Layer 7 of a small transformer language model trained on English Wikipedia (14 layers, counted from 0, width 96).
A neuron's activation on a vector x is SiLU(gate . x) times (in . x), where the dot is the dot product.
The model reads these tokens: "s" " with" "in" " the" "m" "\"" "." " In" " sp" "ite" " of" " the" " new" " po" "lic" "ies" " which"

The vector x that enters this layer's MLP at each token. A number n stands for n times 0.046.
0 "s": 94 -9 -24 -10 0 -12 -2 3 9 0 26 -8 1 3 10 -22 52 15 -20 12 16 0 -32 0 -6 36 -4 3 28 1 -18 -33 5 -11 -3 -20 24 32 4 -5 -5 -14 3 13 -4 10 6 -28 -13 -8 0 -14 -13 13 9 12 3 -20 5 24 -2 -9 -30 7 20 3 -21 2 6 -9 -15 -11 -26 -25 -1 -6 10 15 -13 27 -6 -20 15 -5 37 -2 17 12 -5 -3 -23 -20 1 -1 -12 3
1 " with": 89 -12 -18 -15 -1 7 -12 -8 29 13 27 -59 3 -3 0 5 4 -1 11 -15 4 2 -1 -1 10 -9 0 -24 -12 -14 -4 -32 -36 -6 -23 -5 8 18 0 3 -13 -2 -10 6 12 4 6 -1 -12 -15 -14 -31 -27 35 -9 1 13 -12 -8 21 -2 12 -14 0 16 18 -4 -7 1 -6 2 2 -28 -2 3 9 -3 1 -22 6 18 10 -17 -29 1 1 -13 2 -1 -3 14 -9 11 -10 2 -10
2 "in": 74 9 -8 -21 0 17 -19 -6 -2 4 24 -36 -15 11 1 -2 3 16 8 15 4 12 -18 -10 18 2 27 -1 -5 1 -16 15 -1 -2 -17 -1 6 20 -38 -3 25 28 0 9 42 -6 9 -4 -2 -28 0 -22 -2 10 6 -20 4 12 -47 29 -28 -4 -29 -21 6 15 25 -16 -22 -4 -17 41 -8 2 -1 3 -12 -10 23 17 4 -7 -13 -40 7 20 14 12 11 6 1 -24 12 15 18 2
3 " the": 83 -8 -4 -13 -2 0 -2 -8 36 6 21 -53 4 7 -11 6 -10 4 12 -22 0 0 -10 3 22 -7 5 -16 1 -14 -2 -49 -46 -16 -6 -5 4 9 7 21 -13 -1 -7 5 -9 10 12 -8 -18 -13 -12 -21 -15 17 -8 1 12 -7 -2 13 6 7 -16 -3 11 10 -11 -14 -7 -3 5 -5 -22 -10 5 14 5 4 -13 7 25 8 -20 -31 4 10 -7 7 14 4 7 -19 17 -12 -6 1
4 "m": 56 -22 -2 -11 -2 8 29 13 17 19 26 2 3 -27 -18 -16 -1 -20 38 17 12 6 6 17 3 15 24 9 6 11 18 -10 15 -9 -7 -27 13 21 -14 -25 21 13 12 20 40 -21 -24 -55 0 -5 3 -17 -33 -12 -8 2 -17 4 -8 30 19 9 -22 -33 19 -17 13 -18 -12 -5 -26 -18 7 -4 -2 -10 -11 -36 7 6 -2 11 -18 -26 3 -18 8 24 8 1 -1 -14 -13 46 -14 10
5 "\"": 56 8 13 10 4 -2 33 9 16 20 8 -5 14 -5 23 1 -20 11 -12 0 15 -7 4 -20 43 4 22 -8 21 -8 -50 -20 2 -12 26 -11 7 36 11 -32 30 -7 7 11 -2 34 -2 1 -5 -63 10 -12 -20 1 3 13 -33 10 18 30 1 3 -13 4 6 11 -13 -13 8 -8 31 24 -10 -20 1 -16 -18 -3 17 26 -43 1 -34 2 17 17 -12 5 -1 -9 7 21 -1 14 -1 -5
6 ".": 32 7 11 5 4 -24 -2 16 22 13 -8 -38 14 -7 61 -31 9 9 -19 -4 6 2 -4 11 2 -24 16 -32 17 -7 -5 -37 -21 -11 27 7 11 -5 -13 2 9 -27 10 -14 14 -17 -16 -2 -1 -35 -8 -13 22 4 19 -8 -6 -10 -8 34 6 1 -2 3 29 4 7 21 -11 -8 -38 -15 16 -29 -3 21 -4 9 5 26 -27 -6 -35 -43 4 -8 24 15 -19 3 29 23 -7 3 -10 -20
7 " In": 76 13 1 -13 24 20 -15 -5 20 9 3 -30 4 -6 23 7 9 10 -1 3 -10 8 -13 -9 -26 -2 28 -45 -22 -21 -15 -24 -24 6 -40 -10 -6 -9 -9 43 6 -14 -8 2 14 12 5 3 -8 -10 -3 3 12 27 -12 -7 19 -17 -24 13 -7 -11 -23 -1 2 5 12 -22 -15 -4 -10 20 -8 18 -3 -14 -22 7 -4 12 11 28 10 -53 -7 1 3 -17 8 -2 17 -15 -4 3 3 -18
8 " sp": 11 25 -14 -20 -21 -4 26 -6 22 21 -10 -18 26 -33 20 -10 -25 -5 -6 2 -21 -6 0 -14 9 14 19 -17 -10 -42 -19 7 -15 -12 -8 -11 -21 1 6 7 24 24 -39 0 -26 -1 -5 -12 3 8 16 -7 25 -2 35 -20 21 1 -5 8 -14 -23 -13 1 -10 35 -14 8 -17 12 -10 0 -8 4 -5 4 1 -34 24 0 -31 0 -10 -49 -35 -18 -16 21 31 -3 3 -5 -29 -6 2 14
9 "ite": -3 29 8 -2 -10 20 14 -1 19 -2 -21 -16 8 20 1 -4 -28 12 5 -5 2 -5 26 11 7 20 6 -11 9 3 2 26 2 3 -21 8 -2 44 -7 -2 44 -35 20 13 15 -10 -39 5 -18 32 -14 -7 30 26 -25 -16 -13 25 -6 39 1 -10 -5 10 8 0 0 -12 -10 20 33 8 8 5 9 0 -37 -25 -23 34 -13 5 -46 3 -52 41 6 -6 12 -13 -29 -1 19 37 -19 12
10 " of": 42 4 11 -20 -27 11 -14 15 12 6 1 -77 2 -8 7 12 -3 -14 13 4 -1 9 5 3 17 -25 8 -7 -15 1 -4 -10 -2 18 -16 7 -2 1 -2 15 36 -1 -25 15 18 -1 -7 -2 2 -7 -21 -2 12 25 -2 -11 19 26 -23 26 -2 -11 -24 -35 13 27 19 -9 -10 5 -1 -32 11 -27 -5 4 -29 -13 2 -3 -32 16 -35 2 -7 6 0 -2 27 -12 9 13 -3 38 -12 27
11 " the": 78 -6 0 -15 -1 3 0 -9 36 4 18 -59 6 11 -11 3 -9 2 10 -20 -2 3 -11 3 24 -12 4 -23 3 -14 -5 -46 -47 -23 -8 -6 -2 7 6 29 -9 -2 -8 11 -17 6 7 -8 -21 -6 -7 -10 -7 12 -5 0 10 -11 0 13 5 3 -13 -10 7 10 -10 -20 -6 -3 9 -2 -17 -12 4 12 2 6 -12 10 22 7 -21 -30 7 12 -6 6 13 3 6 -17 20 -4 -4 3
12 " new": 65 -26 25 -18 -2 -6 15 -10 1 3 0 -26 9 15 -6 6 -56 2 -5 6 26 -7 -10 -4 -4 -12 0 -25 3 -24 14 -25 -8 -23 6 -15 -11 -1 15 25 29 9 7 7 4 -6 -23 -4 -15 7 10 24 14 26 -13 -11 9 -4 -23 55 -4 5 5 -17 -13 24 -11 -13 22 11 10 0 23 26 -5 -6 1 -11 15 16 -33 15 -38 -36 -16 -10 -14 4 -3 -10 4 -13 6 12 -5 2
13 " po": 41 -11 12 -25 -22 -18 45 24 3 3 -4 4 -27 -5 14 -14 -22 -18 -10 11 -43 3 5 -1 -3 5 12 -33 -12 -26 6 -1 10 5 -34 16 -9 2 13 -15 22 18 21 -10 18 -5 -8 -14 -12 5 -17 16 20 8 11 -39 12 -7 -16 26 17 -32 -16 -13 -2 14 -21 -7 14 -20 -6 16 20 -25 10 -6 25 -3 16 33 16 12 -3 -19 -28 43 34 6 15 -40 24 -21 -20 5 -14 7
14 "lic": -14 28 32 -5 -35 -10 8 -11 6 -7 23 -9 9 9 -35 3 11 -9 -5 28 -18 31 -18 30 -13 -8 -23 1 -8 12 13 4 16 -7 3 11 -8 7 3 29 9 -14 -32 -26 -12 -20 -57 16 2 5 -11 -5 8 -6 11 -23 9 19 -4 26 -19 13 4 6 17 16 -19 -4 11 24 -4 4 36 -9 8 24 59 18 8 1 -18 7 -70 -3 19 31 9 -17 4 2 -30 -2 -37 -21 -7 9
15 "ies": 58 49 -3 5 -18 -38 -12 10 7 7 15 -15 -17 18 16 -11 10 -6 -8 10 -25 19 -4 6 -1 1 18 -12 -12 6 -2 -54 32 -17 17 -16 -1 45 -4 4 5 -10 -6 -7 50 -8 8 5 -6 27 17 -42 -9 14 -7 -6 -9 -15 -10 28 4 14 -8 -10 -18 -13 1 6 21 0 -23 -25 14 -57 -9 -19 -3 2 19 -5 -20 -1 -12 0 -23 29 6 -4 -19 -3 -14 -5 -28 1 2 -1
16 " which": 29 -2 24 12 13 -22 -11 0 20 -6 -14 -57 -1 -1 -14 9 9 -14 -8 3 6 17 12 0 28 -4 41 -19 -33 -15 -28 -58 -2 -5 7 10 9 37 1 10 -8 -25 1 -11 38 8 8 -22 -11 -1 27 -20 -24 -10 3 -10 -3 -15 2 13 -10 5 -27 13 -10 -11 6 0 7 -27 10 -12 10 -19 4 -6 4 -30 2 8 -19 2 13 -36 15 -20 3 4 -15 0 7 -8 7 10 -27 -23

Each question shows the input weights of one neuron of the MLP. A number n stands for n times 0.0054.

n25 gate: -25 8 24 -9 36 77 -23 -7 -22 -33 8 24 -17 31 -9 -11 -30 13 17 26 7 1 30 14 5 -17 -11 -27 9 21 25 -24 30 22 -19 -27 -11 -13 13 26 -62 26 -24 -7 3 46 1 -8 -1 -4 9 -20 8 18 -12 20 4 -23 44 24 -47 -8 44 35 -29 -8 40 10 9 -22 -9 37 3 -18 16 4 2 3 3 3 12 44 1 25 17 37 -2 -1 8 14 -7 -47 49 -27 1 -19
n25 in: 20 -30 0 -33 -6 -27 24 4 26 16 13 -4 43 -56 31 26 -28 5 -35 -8 29 -1 9 3 45 10 -20 -30 -24 3 24 -4 7 9 9 12 7 4 -16 24 -1 -17 -15 -14 10 -4 9 -42 22 -36 -45 16 8 14 16 17 -13 1 -19 -4 -8 16 -6 -10 -17 -35 0 38 3 13 -5 -40 -7 27 -42 -35 -37 -18 -7 17 3 -35 -17 -11 45 0 -15 -28 5 -25 8 -16 3 14 35 33
It fires most on token 7 " In"

n46 gate: -6 -38 12 -25 -43 -17 -27 -23 -28 19 28 -23 -1 0 22 38 -13 5 23 -11 21 -16 5 -9 -4 -11 9 17 -23 -29 -9 29 29 4 5 7 11 7 38 9 17 -6 -3 11 -13 4 -1 2 -8 36 -48 17 12 -12 17 49 28 -40 -26 8 17 22 22 -24 5 2 -27 -23 6 5 11 -33 -16 33 -11 0 20 0 -19 10 -3 13 14 -22 15 4 -6 2 3 22 62 -13 22 4 -13 27
n46 in: -7 -25 -21 12 -11 -9 4 -21 13 23 13 7 48 -32 11 35 -29 11 9 11 39 -1 -40 5 31 7 13 -2 -6 13 16 -8 42 20 1 -13 30 -8 23 7 22 5 18 3 19 13 1 -19 -7 43 -4 19 -3 -6 3 35 11 -9 -40 19 2 -27 9 14 -12 43 -23 -3 -11 -74 -22 -12 11 26 4 7 1 -17 -3 -29 -13 8 -12 -10 -6 20 -1 -7 -33 -3 15 -48 -14 -6 4 13
It fires most on token 12 " new"

n248 gate: -22 1 -14 1 -12 -7 25 -13 -4 -16 5 -2 -33 11 32 20 33 25 -46 -11 13 7 25 -9 -32 -34 -14 -47 27 29 11 17 -21 1 -21 28 -2 14 16 -7 1 -1 26 -42 2 -1 -16 -7 16 -14 -5 -5 19 4 14 -37 21 9 -23 44 -13 -39 -1 -2 2 -17 14 -19 -35 6 -22 -28 -29 19 1 2 -39 -1 -3 6 -7 3 17 -12 -4 -4 -17 0 19 3 27 -14 2 -1 -28 46
n248 in: -1 -3 -2 15 2 0 -13 -3 -4 2 16 -26 29 -12 -24 17 21 -21 -29 14 -4 0 29 -36 -9 9 -10 -25 7 27 -9 -11 -14 8 -14 -21 15 16 -11 3 42 -8 -40 18 -17 26 12 29 -22 5 -5 -38 -5 -8 1 -1 -13 13 1 -7 -17 -10 -5 1 1 17 -34 -26 -21 3 8 -18 50 12 -53 1 5 36 -2 9 -16 23 -26 17 6 15 11 -20 -7 28 33 30 6 9 -14 35
On which two tokens does it fire most, strongest first? 10 " of", 9 "ite"

n125 gate: 8 -26 -11 1 -16 38 9 17 -21 -11 0 -48 -30 7 -3 15 -41 3 -24 25 -26 1 -31 10 10 -24 -6 -11 7 -13 -11 -7 16 17 1 6 29 22 -22 3 5 -18 -6 -16 6 17 3 24 -20 -37 7 29 -26 3 -24 4 4 -10 -1 0 -38 7 7 -31 -29 16 16 -21 -13 18 -9 18 -15 4 12 1 -39 -35 -27 15 25 -5 -6 -18 6 0 -1 -18 -1 4 -25 -2 5 -21 -26 -31
n125 in: -5 -15 19 8 -20 -12 -30 -7 -17 8 13 5 -9 7 2 -21 -13 -2 3 14 -1 22 14 -6 13 1 1 3 17 21 9 -19 -3 15 20 4 -34 4 -10 6 -23 -10 12 2 -15 -22 -13 -13 -22 13 -6 -8 -20 10 19 -16 -58 35 -6 6 -16 19 4 -1 15 -25 22 32 13 -3 -4 42 -8 -4 35 -37 -4 7 17 18 12 -3 -4 -4 48 20 -5 -8 24 9 -2 -7 40 4 43 -34
It fires most on token 2 "in"

n59 gate: -4 -12 -12 7 -21 48 12 1 -9 9 2 -13 8 15 1 3 -4 -33 -9 -1 48 20 2 -17 -12 -42 -25 -14 -21 -17 25 34 -10 10 24 -5 10 -1 -23 -36 7 14 23 -4 -5 -4 3 -3 -3 -4 33 6 29 9 -15 -16 -4 -22 10 -36 14 13 15 -13 -34 -18 -5 15 -27 -55 3 8 -39 34 2 -22 -17 36 -1 -42 -11 22 -7 50 -4 13 -37 29 -17 25 -20 -2 -12 31 37 14
n59 in: 17 11 19 0 -11 28 11 17 14 19 37 -7 -21 21 18 -5 14 -43 18 -13 9 37 12 -39 -11 -17 -29 -2 -15 -18 22 -37 -14 3 -14 1 4 -11 -20 -7 -21 2 -18 -5 -15 12 29 9 -7 17 34 4 -8 -5 -60 -17 -28 -13 30 -5 -11 6 -18 -10 -23 15 -5 17 14 -33 -22 9 -13 21 4 -5 -4 19 23 11 -24 35 -7 -15 23 0 13 0 -8 2 36 -12 -17 47 14 2
Its three highest activations, in order, are on tokens 9 "ite", 14 "lic", 8 " sp"

n194 gate: 1 6 10 23 -5 -8 -20 39 -18 32 -26 -13 8 -4 -5 -8 -38 -9 -11 -4 -27 -20 -3 5 -6 -19 8 1 10 -9 5 16 27 1 26 -12 -15 -18 -26 -4 -46 38 -14 -22 11 -6 3 -27 -55 -4 32 -32 -6 16 -3 28 6 2 -41 -2 12 -20 21 -3 9 -5 24 -34 13 33 9 45 -19 1 -25 -11 -23 0 28 -2 13 -17 4 9 4 19 -21 22 23 -31 -36 -15 22 -11 43 -21
n194 in: 15 -23 9 8 5 0 1 1 3 24 27 40 25 -37 21 12 12 5 -11 -21 -22 -9 1 30 22 31 18 28 6 2 -39 33 1 29 -40 8 23 10 27 -9 14 18 -4 23 22 12 19 -35 -5 12 -8 2 -15 -2 -29 7 43 -4 -3 -15 5 47 3 33 -5 1 -5 -15 3 2 -18 7 12 34 12 -6 19 4 12 -32 29 15 -11 12 23 7 -8 16 -23 -12 18 -9 30 24 9 13
It fires most on token 6 "."

n245 gate: 25 34 -3 -12 -3 -2 -6 -21 12 -10 21 1 18 9 25 1 -20 -26 -11 4 -9 18 22 -30 -25 -15 9 -10 -20 -18 -46 6 -1 5 -27 42 -15 -51 15 11 -36 7 -1 1 0 -1 -5 -7 40 -20 -6 -23 -7 -10 10 7 9 20 4 11 20 12 15 40 -5 4 -1 0 -5 -11 16 -21 13 2 0 -1 27 21 11 -13 -2 18 -9 -23 -38 27 34 22 3 -38 16 15 -8 29 -6 24
n245 in: 8 1 2 7 4 0 17 20 12 31 24 -39 42 -3 2 18 -21 -32 13 14 -5 -1 13 15 -23 -4 -25 31 18 -24 -7 -15 16 -1 9 11 2 -51 -8 10 -11 -22 -39 41 2 -28 8 19 -33 -14 6 5 0 -1 17 14 -3 3 34 17 7 -19 12 -1 2 16 16 -3 5 -25 11 -1 -1 -20 -23 -11 25 -23 -3 11 -20 11 -39 15 -4 14 15 -13 26 38 -8 4 -20 -4 15 10
It fires most on token 10 " of"

n242 gate: -7 -4 -12 -4 14 3 -25 15 -3 1 2 5 -55 14 -52 47 1 -31 -18 -9 -21 15 14 49 -13 -8 -6 -5 27 18 26 16 -20 -2 21 -13 -13 16 -27 -6 -29 -17 3 7 -56 -5 26 -9 59 50 -41 -31 27 -5 -11 15 -3 10 -14 12 -53 -39 39 -11 1 1 10 8 -36 -1 -28 10 23 30 -7 37 9 0 39 -68 34 -13 0 39 1 -1 -12 33 -36 3 -22 -4 22 17 14 3
n242 in: -22 -1 10 24 19 6 17 -3 -7 -41 9 -2 12 -11 -6 -36 68 22 3 -3 12 25 26 -1 -2 12 -25 18 -15 -14 13 19 2 9 -18 -8 43 -1 5 11 30 -23 11 25 -20 25 -14 23 10 7 -5 14 45 -19 10 29 14 -7 -14 28 -1 9 -6 -8 -27 -9 -8 1 8 33 5 -68 19 26 2 3 50 29 -16 -11 -16 17 -29 -4 -28 3 -11 -43 -28 7 16 33 -58 -7 -6 -11
It fires most on token 14 "lic"

n173 gate: -14 10 7 2 -2 -11 5 34 -28 16 15 23 19 -8 33 -37 0 26 9 -9 -12 13 13 8 -17 -22 36 -17 -21 26 37 -17 3 42 8 45 -7 18 -4 23 -14 -53 12 12 -62 -5 20 -11 -4 61 -3 -31 50 -8 -36 -6 23 -11 7 -14 4 -37 20 15 2 8 32 -2 -12 17 22 -6 -33 -7 -1 3 15 5 -9 -1 58 3 2 -8 15 -21 3 -18 3 10 -10 -31 11 -1 21 30
n173 in: 19 -9 -9 -9 -2 13 17 -17 32 7 12 -18 19 -41 -21 -1 -18 17 -13 2 -25 -9 29 7 28 -29 -7 -23 -9 28 6 -11 14 17 -1 -6 -24 -14 -6 4 -11 -3 5 7 -10 -16 -5 1 -2 1 -7 4 0 -1 19 -17 -24 14 -14 17 -8 12 32 -15 32 11 21 -44 50 -42 0 18 26 43 -65 24 9 -19 6 -32 -36 6 -16 -12 -29 29 27 -15 -15 2 3 -20 41 16 22 26
Its three highest activations, in order, are on tokens 9 "ite", 0 "s", 7 " In"

n243 gate: -12 -11 9 20 -4 -29 19 3 -25 38 6 -11 -16 -27 24 -15 3 -10 16 -14 3 5 -7 -9 -26 -12 -10 -28 -1 -1 19 4 18 8 -16 -3 17 54 16 -36 -16 -23 -11 32 -15 13 -28 -16 -3 52 -9 43 -2 19 -17 6 23 -33 -6 -42 -3 -54 -3 -10 14 -9 -10 -11 18 51 36 -40 -23 -23 36 -4 39 6 -34 -9 12 9 1 9 -24 20 1 1 -10 31 16 -19 2 49 4 21
n243 in: 3 -9 41 12 -34 -14 9 26 -15 -9 12 1 10 -39 21 9 21 -23 -10 40 -30 14 2 1 -7 -18 6 1 -21 52 27 8 -34 19 10 -19 5 15 -21 -3 36 -26 41 34 -3 -6 8 -46 -23 2 1 -9 4 -24 -13 34 30 -4 14 -31 34 6 -10 -34 6 -3 -1 -28 -19 11 -24 -28 -26 32 46 -17 -7 14 -18 9 46 11 24 3 14 -29 -9 5 18 9 -31 12 -25 13 -7 4
On which two tokens does it fire most, strongest first? 4 "m", 5 "\""

n201 gate: -23 -12 -10 -4 14 13 -9 -19 -9 33 2 18 -6 21 1 29 14 -31 41 -24 9 -41 27 -14 1 25 -16 -20 -57 15 34 61 7 -18 -5 45 0 10 -22 -43 32 -31 -17 17 -41 19 -4 -2 -17 -43 1 -12 14 -15 3 13 12 5 21 -20 8 -30 -18 -31 -20 3 -25 -1 -22 -14 6 -8 6 54 21 -2 13 18 -16 5 -13 -31 -41 -13 46 6 -3 -21 28 14 3 -1 6 15 11 30
n201 in: -24 24 2 -6 28 3 -18 -18 28 -3 41 -6 -13 12 25 4 -5 30 -6 5 -23 -1 44 -21 24 5 30 2 -29 -16 -20 18 3 1 19 39 -13 -15 8 11 21 -13 -15 21 -19 -6 5 -24 -17 -16 19 -16 -9 24 -32 -28 -10 7 -1 -18 -16 6 34 15 -5 5 -25 -1 -21 2 26 4 18 -16 17 16 33 20 10 -2 -2 43 -43 -14 7 -17 -4 -8 -24 -7 -30 -19 63 -17 -1 25
It fires most on token 9 "ite"